Layer 7 of a small transformer language model trained on English Wikipedia (12 layers, counted from 0, width 128).
Take only the direct path to the model's output, skipping the later layers: a vector added to the residual stream pushes a token's score in proportion to its dot product with that token's output vector.

Output vectors of the tokens that the questions are about. A number n stands for (n - 500) times 0.0022.
"ished": 442,195,349,401,247,657,572,579,496,611,448,348,419,852,487,492,331,574,593,794,395,546,594,701,323,266,667,432,471,601,840,451,470,657,476,557,581,689,666,594,427,550,539,379,350,318,606,323,342,675,443,624,477,625,754,692,289,632,456,269,506,874,374,548,540,763,583,455,624,701,305,739,442,376,318,593,712,521,485,769,395,279,302,555,514,445,619,570,576,403,526,733,605,628,530,313,640,402,467,434,633,743,293,277,242,686,568,709,413,814,415,727,428,685,505,528,509,740,577,452,696,442,285,441,500,428,690,677
"_{": 554,470,572,535,613,459,467,496,294,295,492,467,568,554,513,626,541,410,457,549,500,700,629,465,247,305,398,402,593,260,678,569,315,719,431,363,474,351,607,338,629,473,434,517,409,412,215,449,470,693,418,339,522,529,822,417,412,697,519,311,167,496,399,408,759,461,485,669,483,396,593,504,760,603,479,519,593,445,396,503,500,423,511,308,621,412,620,422,714,659,615,429,448,335,524,504,637,530,400,447,571,434,533,453,308,598,640,482,345,434,670,516,258,430,575,467,543,469,329,531,581,429,246,463,346,445,372,594
"ce": 208,525,518,604,339,471,330,457,363,757,479,391,319,428,578,452,428,425,436,500,339,668,486,684,377,306,367,508,474,368,464,606,473,541,211,287,527,447,603,630,578,381,644,478,313,577,672,444,504,316,397,122,507,623,449,441,316,289,553,614,208,616,533,641,687,449,434,452,500,640,203,613,452,346,584,563,522,477,329,583,418,563,631,97,304,410,781,606,504,534,355,843,572,431,539,668,629,480,467,454,575,451,455,383,434,467,633,662,427,771,328,597,500,500,473,492,612,603,485,578,559,706,590,365,655,123,539,396
"ack": 705,489,457,483,394,593,529,349,309,612,595,497,395,590,205,401,480,631,543,417,544,496,257,488,674,524,420,357,384,310,547,322,566,513,561,488,493,503,341,549,531,777,521,527,329,642,403,250,403,602,582,418,616,250,627,538,573,447,535,409,457,550,774,538,513,465,563,320,716,439,404,579,632,599,542,447,391,312,467,284,560,362,546,493,687,622,570,435,425,385,618,483,480,610,538,425,626,464,666,599,496,599,326,831,648,393,473,609,492,372,402,556,500,371,631,648,518,693,425,593,626,628,518,611,493,398,285,676
"ms": 463,755,710,484,451,224,567,448,459,589,357,585,451,574,170,704,543,564,394,528,492,733,532,518,446,387,517,236,428,562,296,425,221,481,531,619,566,651,707,453,402,776,544,500,442,104,518,446,340,271,526,414,529,606,505,616,575,591,456,333,27,386,616,386,474,403,356,784,586,393,345,547,422,391,481,564,646,351,339,585,384,703,595,703,835,685,609,624,721,658,444,695,509,528,496,659,396,514,466,669,437,433,310,469,462,585,449,354,509,476,328,740,445,545,355,538,282,751,473,398,640,634,525,473,450,571,306,479
"side": 574,356,545,559,269,373,277,647,348,555,621,345,529,524,481,804,427,466,605,626,477,375,285,518,442,302,578,469,413,535,450,362,187,639,556,599,533,642,714,295,628,759,559,588,309,421,570,389,523,588,489,558,454,537,650,706,443,246,544,531,495,187,372,278,665,452,458,435,403,279,468,795,471,323,638,514,619,306,274,454,584,607,711,471,383,617,655,259,581,542,738,675,418,426,327,406,321,408,564,457,118,797,466,544,492,637,578,660,355,481,504,541,481,394,432,542,377,548,415,518,576,735,730,618,588,293,555,538
"d": 623,538,497,696,419,416,496,551,422,485,527,436,347,500,278,490,500,573,504,468,469,420,428,293,459,443,564,525,421,587,384,415,424,534,346,500,465,190,477,442,367,459,262,635,569,274,631,350,545,699,330,496,448,304,645,403,440,434,807,622,416,293,562,567,550,380,473,771,613,689,346,496,518,430,699,310,352,376,427,531,319,486,692,324,447,629,820,420,567,371,253,818,483,443,529,399,431,394,507,559,378,477,355,572,660,389,556,444,616,543,621,520,623,726,320,511,281,416,613,384,493,504,610,552,504,455,676,481
"era": 540,500,700,473,374,451,359,488,612,248,450,487,456,405,504,427,617,691,437,650,437,495,339,649,324,394,714,150,283,391,173,712,411,621,483,652,527,466,717,592,396,584,636,589,504,354,551,560,548,488,515,546,730,484,737,588,398,341,507,373,616,778,658,304,536,766,381,476,439,656,757,796,543,429,514,465,732,413,343,474,465,351,513,283,573,635,537,611,353,639,598,449,540,489,523,487,352,406,581,437,399,728,537,530,299,608,420,394,320,656,596,425,356,595,641,406,328,350,542,379,660,476,565,783,435,561,608,724
"ent": 482,544,523,452,438,675,518,279,628,284,474,491,507,338,394,438,376,390,377,520,454,376,373,535,683,470,668,657,591,387,568,503,603,467,384,525,476,503,449,563,393,276,469,609,282,672,397,593,418,645,322,466,639,345,755,415,439,649,421,368,163,800,334,496,500,729,642,489,547,461,616,722,555,462,566,497,397,497,525,689,448,460,205,576,525,746,484,517,296,543,527,394,540,618,578,333,517,586,650,522,535,308,434,492,671,510,376,415,500,472,537,543,362,500,453,485,539,800,678,412,593,423,330,695,478,403,541,375
"eg": 762,342,490,605,417,357,401,447,675,350,504,461,296,496,561,533,582,376,341,602,639,484,398,480,556,590,650,438,309,449,485,537,623,383,539,399,454,391,414,705,374,378,588,368,476,327,406,452,497,433,290,171,630,634,761,580,399,511,671,412,452,648,621,434,477,479,358,496,618,522,306,549,534,482,492,437,449,383,454,442,408,500,646,257,578,444,446,552,479,428,301,555,451,563,549,508,511,692,597,301,492,337,601,590,478,566,503,776,293,575,431,408,376,252,837,403,464,434,283,724,659,525,548,456,381,265,419,576
"ard": 606,258,520,598,536,417,430,504,247,390,604,337,408,391,244,493,247,534,583,465,572,591,506,424,645,545,448,586,419,414,641,560,620,419,628,466,478,490,594,622,623,732,589,718,353,593,508,717,507,546,359,510,602,384,625,534,527,362,269,364,592,381,393,332,687,439,538,463,493,602,417,790,587,597,615,630,595,347,525,562,468,364,465,421,783,567,753,385,493,397,410,437,655,402,525,481,422,525,416,546,496,549,334,543,470,318,469,486,539,782,446,476,313,647,565,680,442,512,629,662,518,304,740,510,481,267,345,686
" includ": 540,545,313,642,547,425,474,595,424,433,352,479,601,493,443,593,384,234,461,622,567,737,614,634,349,507,584,435,523,497,427,424,238,630,439,550,558,320,556,432,433,738,574,611,379,339,364,439,406,570,450,534,393,597,473,439,438,375,689,242,533,768,530,662,763,719,437,706,431,446,647,602,466,351,303,575,574,424,425,327,683,338,416,400,596,563,483,348,568,490,527,308,585,407,298,783,451,403,503,473,496,640,478,773,545,448,661,751,353,467,390,552,363,445,341,504,547,527,349,492,546,575,500,544,478,547,591,770

Each question shows what one neuron of this layer's MLP adds at an activation of 1. A number n stands for (n - 500) times 0.0022.

n211: 390,615,572,527,411,361,485,412,510,495,541,532,419,516,373,458,511,409,679,450,575,538,407,530,558,535,640,468,543,511,389,380,637,495,595,491,369,374,438,446,371,621,722,584,451,581,393,442,395,457,651,520,707,382,431,412,545,489,425,519,394,508,509,579,405,492,518,521,572,517,376,539,550,607,518,427,360,536,500,544,478,597,522,614,516,378,243,401,546,502,521,351,548,545,538,587,492,552,370,567,555,517,534,572,615,529,412,700,389,508,521,635,371,401,315,578,544,494,527,604,568,563,321,580,598,508,362,726
Which of these tokens does it push up most? "ack"

n279: 537,495,605,459,524,517,404,322,424,484,612,343,621,492,728,630,467,494,539,542,525,440,508,508,412,627,509,340,500,609,360,447,707,547,629,521,544,578,413,478,445,591,476,394,503,471,487,456,412,400,451,543,405,467,367,563,497,463,360,424,579,588,445,435,768,680,560,667,535,514,356,594,600,536,408,566,662,495,434,551,550,505,503,657,341,414,579,471,510,584,486,382,484,366,357,695,495,623,389,470,559,459,433,606,449,627,320,699,453,546,535,396,521,444,463,408,492,549,391,560,514,629,347,518,543,672,568,549
Which of these tokens does it push up most? " includ"

n134: 562,494,353,520,411,322,576,366,500,332,410,630,372,384,378,388,556,545,494,542,567,396,445,407,488,670,548,532,401,523,497,531,552,483,453,519,539,597,447,533,488,467,590,573,618,488,497,580,461,567,506,334,652,607,546,383,425,580,525,533,317,288,621,503,507,442,439,449,563,591,391,413,488,462,558,585,573,472,468,577,500,566,527,514,468,460,627,577,839,652,414,352,677,472,639,503,404,405,426,724,320,407,514,453,463,431,500,459,283,371,412,509,626,395,476,640,473,592,471,487,216,543,595,519,458,347,677,328
Pushed down most: "ished"

n289: 557,494,535,452,461,489,446,508,419,476,481,459,189,627,381,503,554,578,523,389,455,521,483,230,591,519,478,413,486,598,481,386,547,317,566,277,481,564,481,615,631,584,516,524,405,529,547,543,371,537,562,542,457,469,556,398,401,509,414,555,488,468,711,330,483,532,596,492,515,326,412,433,521,393,400,473,426,410,438,506,663,686,459,543,506,511,518,674,386,526,623,257,559,512,571,345,532,434,518,414,453,329,318,385,431,411,494,552,665,506,508,764,364,357,608,447,544,366,573,534,539,506,453,609,530,407,564,588
Pushed down most: " includ"

n222: 466,405,472,508,569,397,500,391,483,584,403,468,686,459,436,487,448,343,686,447,573,574,530,325,475,592,338,400,546,401,503,485,475,387,541,503,507,561,435,530,398,461,406,607,462,506,637,490,510,345,340,381,574,494,388,362,454,494,328,409,482,592,388,518,532,492,357,429,621,421,495,422,296,278,487,366,610,443,584,450,374,442,581,551,290,579,477,516,522,635,599,382,418,534,453,514,490,379,446,596,305,660,426,535,463,505,433,585,520,437,613,506,401,524,358,308,431,455,537,450,454,491,477,556,456,530,608,662
Pushed down most: "eg"

n70: 590,537,533,358,426,430,240,419,458,452,630,466,391,464,537,593,527,627,508,517,409,523,398,539,702,603,503,544,463,434,363,554,514,436,380,636,443,474,374,391,508,472,508,517,562,628,479,551,734,513,397,382,702,353,447,554,428,544,572,503,388,514,633,482,220,350,528,542,406,545,376,655,433,451,735,604,371,490,578,471,492,592,403,472,505,529,332,584,507,570,509,380,513,526,474,538,575,535,406,433,511,321,542,385,555,653,509,526,454,452,612,337,508,484,434,427,569,542,556,419,578,389,511,422,474,409,530,357
Which two tokens does it push up most, strongest first? "ent", "eg"

n6: 497,575,500,726,460,497,448,446,440,598,561,478,509,411,597,457,701,323,514,688,525,397,546,556,458,638,592,440,604,589,545,652,428,393,517,409,576,538,442,567,641,461,500,625,362,415,575,353,571,313,524,570,550,630,511,525,427,458,405,559,506,531,555,574,412,316,534,460,444,409,442,396,639,494,349,411,408,531,522,368,475,460,424,329,459,558,360,503,495,632,490,473,451,558,672,483,467,372,480,601,492,488,423,450,428,312,605,453,294,610,545,483,553,460,452,506,396,569,492,580,449,274,640,326,585,450,655,479
Which two tokens does it push up most, strongest first? "ce", "eg"

n59: 364,505,583,542,582,469,544,500,395,521,575,497,515,670,524,558,654,531,480,560,586,510,300,537,532,418,488,518,811,462,564,511,456,516,472,461,279,612,441,754,480,454,438,538,553,332,421,419,367,422,516,388,523,557,420,317,295,418,428,537,445,457,497,472,566,590,513,544,488,272,396,425,586,695,467,380,401,529,422,448,531,677,442,571,450,454,340,438,464,570,587,373,442,391,581,441,573,554,512,431,640,488,511,417,565,560,513,596,500,459,581,517,492,660,460,611,540,687,464,611,780,574,573,518,331,514,457,658
Which of these tokens does it push up most? "_{"

n7: 466,455,422,438,556,630,494,526,600,544,582,490,435,536,360,602,577,578,648,617,579,508,432,525,587,422,742,444,432,438,424,521,659,611,370,594,450,535,453,348,511,604,450,500,412,404,646,500,627,511,573,493,517,523,489,454,635,558,570,606,632,475,465,586,536,598,331,439,493,345,538,301,489,479,409,498,415,497,592,387,544,388,413,345,497,402,561,632,450,621,590,365,541,480,435,511,607,566,448,309,606,408,373,643,534,519,463,700,682,443,508,520,328,415,447,400,455,608,710,438,481,356,395,510,553,433,411,485
Pushed down most: "ms"

n215: 562,481,439,453,539,475,397,425,418,470,471,555,639,539,549,603,590,450,508,442,492,468,595,625,498,371,626,390,561,470,476,397,651,493,631,439,578,487,511,417,480,508,511,504,393,573,454,491,516,494,466,448,546,449,483,439,404,510,414,432,502,413,545,496,617,559,555,491,559,518,481,400,418,455,491,391,552,431,494,523,469,459,506,507,424,504,536,520,356,460,508,485,534,480,638,444,557,494,468,596,480,498,478,624,611,466,404,512,482,490,493,474,498,563,457,528,502,462,508,516,781,542,512,441,535,570,451,612
Which of these tokens does it push up most? "ack"

n309: 392,616,340,440,394,492,509,463,456,470,520,440,528,460,429,549,458,564,383,519,376,564,371,435,554,277,391,422,503,539,462,450,753,550,559,466,462,528,490,527,447,384,508,369,447,418,551,560,549,452,419,459,634,446,536,521,560,500,318,540,436,535,475,464,456,345,376,510,531,492,627,554,361,665,456,507,428,566,616,431,593,299,576,507,463,528,550,382,627,517,523,371,483,444,426,364,317,497,394,497,470,570,646,356,526,420,592,526,553,544,546,426,492,456,597,343,216,271,534,460,581,506,632,589,485,513,562,485
Which two tokens does it push up most, strongest first? "era", "ard"

n47: 402,473,477,387,457,356,497,500,421,466,591,465,428,404,539,530,670,521,609,466,469,584,434,665,606,591,452,470,525,355,623,601,509,566,458,369,382,391,593,641,512,275,634,607,259,370,511,555,544,511,453,431,503,494,555,334,472,599,470,613,454,489,644,575,628,442,560,476,448,376,508,606,411,341,511,532,282,633,616,576,553,402,503,397,812,554,583,433,416,544,500,752,505,600,617,433,438,545,518,386,506,641,443,461,570,361,437,566,524,503,460,488,551,535,471,427,446,625,588,542,405,441,587,479,425,474,497,685
Which three tokens does it push up most, strongest first? "ce", "ard", "ent"

n51: 511,280,472,416,536,539,559,487,536,586,614,461,376,419,505,498,431,453,567,392,389,453,461,647,580,558,505,530,489,520,445,652,636,498,560,422,488,426,401,479,471,537,612,344,447,569,531,593,444,356,491,412,583,507,540,516,410,442,446,393,648,472,637,593,522,457,556,415,484,443,424,622,479,537,574,474,560,406,616,607,456,518,592,401,450,577,488,566,436,487,599,514,567,529,527,505,412,458,445,424,624,584,575,610,520,424,613,512,510,529,427,452,461,615,437,569,477,612,430,628,647,486,631,521,524,612,434,609
Pushed down most: "_{"

n168: 451,566,552,520,577,432,573,357,469,458,486,474,462,554,497,508,474,775,361,526,500,428,657,509,558,361,573,568,410,692,497,551,597,489,489,503,485,475,533,457,533,448,688,377,583,558,412,686,632,500,481,446,514,470,458,520,590,405,619,549,422,407,337,356,714,513,535,349,389,538,602,552,433,485,775,607,541,638,399,657,486,368,459,511,447,486,623,475,634,586,488,466,366,244,537,531,474,537,488,515,526,407,522,286,464,519,529,606,560,571,259,462,492,522,543,453,708,656,453,625,553,560,609,516,503,304,575,472
Pushed down most: "ack"

n122: 401,666,543,342,653,561,459,594,316,545,303,497,541,568,599,453,556,399,472,463,481,634,408,412,563,402,479,442,628,544,540,511,547,661,458,764,522,718,650,537,465,549,433,636,393,405,285,390,435,517,459,349,497,515,690,583,550,415,401,543,479,500,424,374,404,577,505,358,455,607,466,572,514,626,448,596,529,508,500,400,610,511,532,635,525,449,515,587,604,490,335,522,450,421,389,404,565,404,624,566,406,532,551,473,492,533,437,551,603,412,527,378,570,514,606,549,600,345,506,578,453,509,462,477,444,261,626,469
Pushed down most: "d"

n209: 378,330,530,353,557,584,608,598,426,437,354,639,391,488,307,569,439,427,477,452,338,552,569,628,458,500,396,604,514,574,461,470,497,596,285,562,500,639,561,488,603,458,550,515,447,584,554,451,297,401,368,529,459,332,497,457,419,530,503,530,423,719,497,411,627,681,462,424,549,560,567,419,536,353,503,446,342,475,509,544,603,497,476,481,529,610,571,430,418,398,540,385,484,494,356,526,435,435,387,469,509,482,517,361,607,807,500,256,721,613,469,609,586,503,476,706,533,585,468,556,411,310,385,598,416,319,592,487
Which three tokens does it push up most, strongest first? "ent", "ished", "ce"

n290: 497,473,618,484,364,470,552,411,653,436,445,493,520,583,529,535,388,629,550,531,277,603,473,623,402,584,530,527,579,551,531,534,491,518,367,371,626,340,552,613,649,323,405,491,417,653,644,482,373,571,492,447,547,515,266,391,359,467,365,436,470,480,561,525,445,531,592,500,434,296,407,475,472,683,527,502,606,706,405,455,470,417,418,459,535,661,520,413,450,573,659,381,521,612,668,596,457,575,333,553,455,396,452,669,527,570,377,618,610,394,447,526,435,585,393,577,464,606,460,547,579,569,546,459,474,427,469,485
Which three tokens does it push up most, strongest first? "ent", "ce", "ack"

n80: 582,530,494,503,584,553,381,773,497,404,422,558,671,607,735,557,483,530,545,432,594,500,503,605,671,552,461,642,530,437,535,394,425,437,506,458,654,522,641,576,526,668,495,454,506,442,679,453,510,528,448,477,317,575,596,232,536,415,539,432,534,486,435,484,431,500,450,516,540,396,533,523,460,569,405,334,433,564,411,503,517,543,511,505,329,489,444,554,644,546,546,423,705,468,392,623,453,632,512,539,474,494,530,485,627,683,363,482,488,564,363,439,428,629,480,520,400,526,429,497,557,609,497,282,441,613,554,718
Which two tokens does it push up most, strongest first? " includ", "side"

n83: 433,696,522,569,547,607,545,450,566,487,560,412,615,519,555,487,659,391,495,610,438,535,511,486,395,420,716,324,363,428,562,451,534,467,544,350,468,505,632,315,492,654,487,467,576,623,629,591,497,524,635,443,571,679,455,661,649,500,454,593,544,531,272,379,490,350,497,600,584,344,551,431,567,442,532,566,562,526,535,271,497,432,461,543,532,503,551,581,471,455,582,471,671,577,575,511,565,677,503,428,406,580,388,552,552,326,573,512,523,506,370,559,343,409,500,573,517,449,436,346,422,355,517,435,516,566,539,429
Pushed down most: "d"

n28: 452,423,260,559,635,511,658,479,461,336,579,551,409,474,403,600,395,580,474,604,455,521,665,437,430,623,549,491,399,625,530,393,538,607,566,491,370,563,541,620,426,480,467,462,560,450,431,519,452,627,572,513,497,669,322,301,520,589,458,480,358,541,311,459,657,407,354,514,518,684,469,651,517,533,541,535,503,470,576,478,386,445,454,532,486,549,670,549,528,599,361,430,535,542,649,406,505,526,438,433,246,539,514,386,295,561,494,549,646,556,538,476,422,437,448,591,636,568,561,691,529,178,585,413,489,483,434,522
Which three tokens does it push up most, strongest first? "ard", "ished", "_{"

n25: 528,292,522,638,482,500,617,383,478,508,436,546,464,584,597,350,658,684,594,653,540,495,505,402,365,591,627,596,638,613,567,520,511,411,565,385,624,630,587,530,377,470,469,445,487,492,568,384,585,618,532,453,270,451,529,574,712,584,489,484,565,475,730,606,560,538,515,409,569,494,320,635,552,572,576,516,391,577,417,532,513,461,503,543,458,358,463,430,597,438,551,527,437,475,442,449,557,513,385,589,536,585,500,483,430,372,446,716,511,421,591,472,674,541,511,428,440,268,584,411,573,534,447,577,562,415,511,550
Which three tokens does it push up most, strongest first? "ished", "d", "ack"

n196: 493,528,505,376,591,399,477,481,505,432,533,500,451,482,553,630,385,537,652,354,552,563,363,479,578,588,497,514,632,626,418,483,454,500,537,361,562,581,577,382,467,508,465,589,618,513,416,576,465,438,400,524,429,651,364,554,412,500,452,503,280,640,329,397,478,534,573,530,421,635,484,516,414,270,668,562,402,582,554,554,584,614,556,547,464,500,539,543,531,514,595,487,586,697,402,516,444,539,300,441,492,481,641,528,503,505,468,282,599,672,598,419,614,442,671,484,505,557,590,323,677,560,457,510,420,423,524,480
Pushed down most: "ack"

n40: 495,458,557,675,490,630,359,410,415,402,474,452,578,362,580,500,401,506,589,533,646,487,458,677,585,456,353,497,535,484,372,604,489,639,608,623,345,500,444,473,503,475,513,464,427,508,555,430,395,594,553,449,427,446,589,468,667,552,377,562,570,671,387,512,415,515,553,432,400,547,540,486,472,534,317,385,483,421,497,552,460,627,489,737,564,696,500,495,481,596,512,463,591,621,457,586,478,497,553,540,451,477,404,474,360,597,614,557,421,323,611,269,648,420,434,344,508,500,518,477,364,345,442,570,469,396,631,485
Which two tokens does it push up most, strongest first? "ent", "era"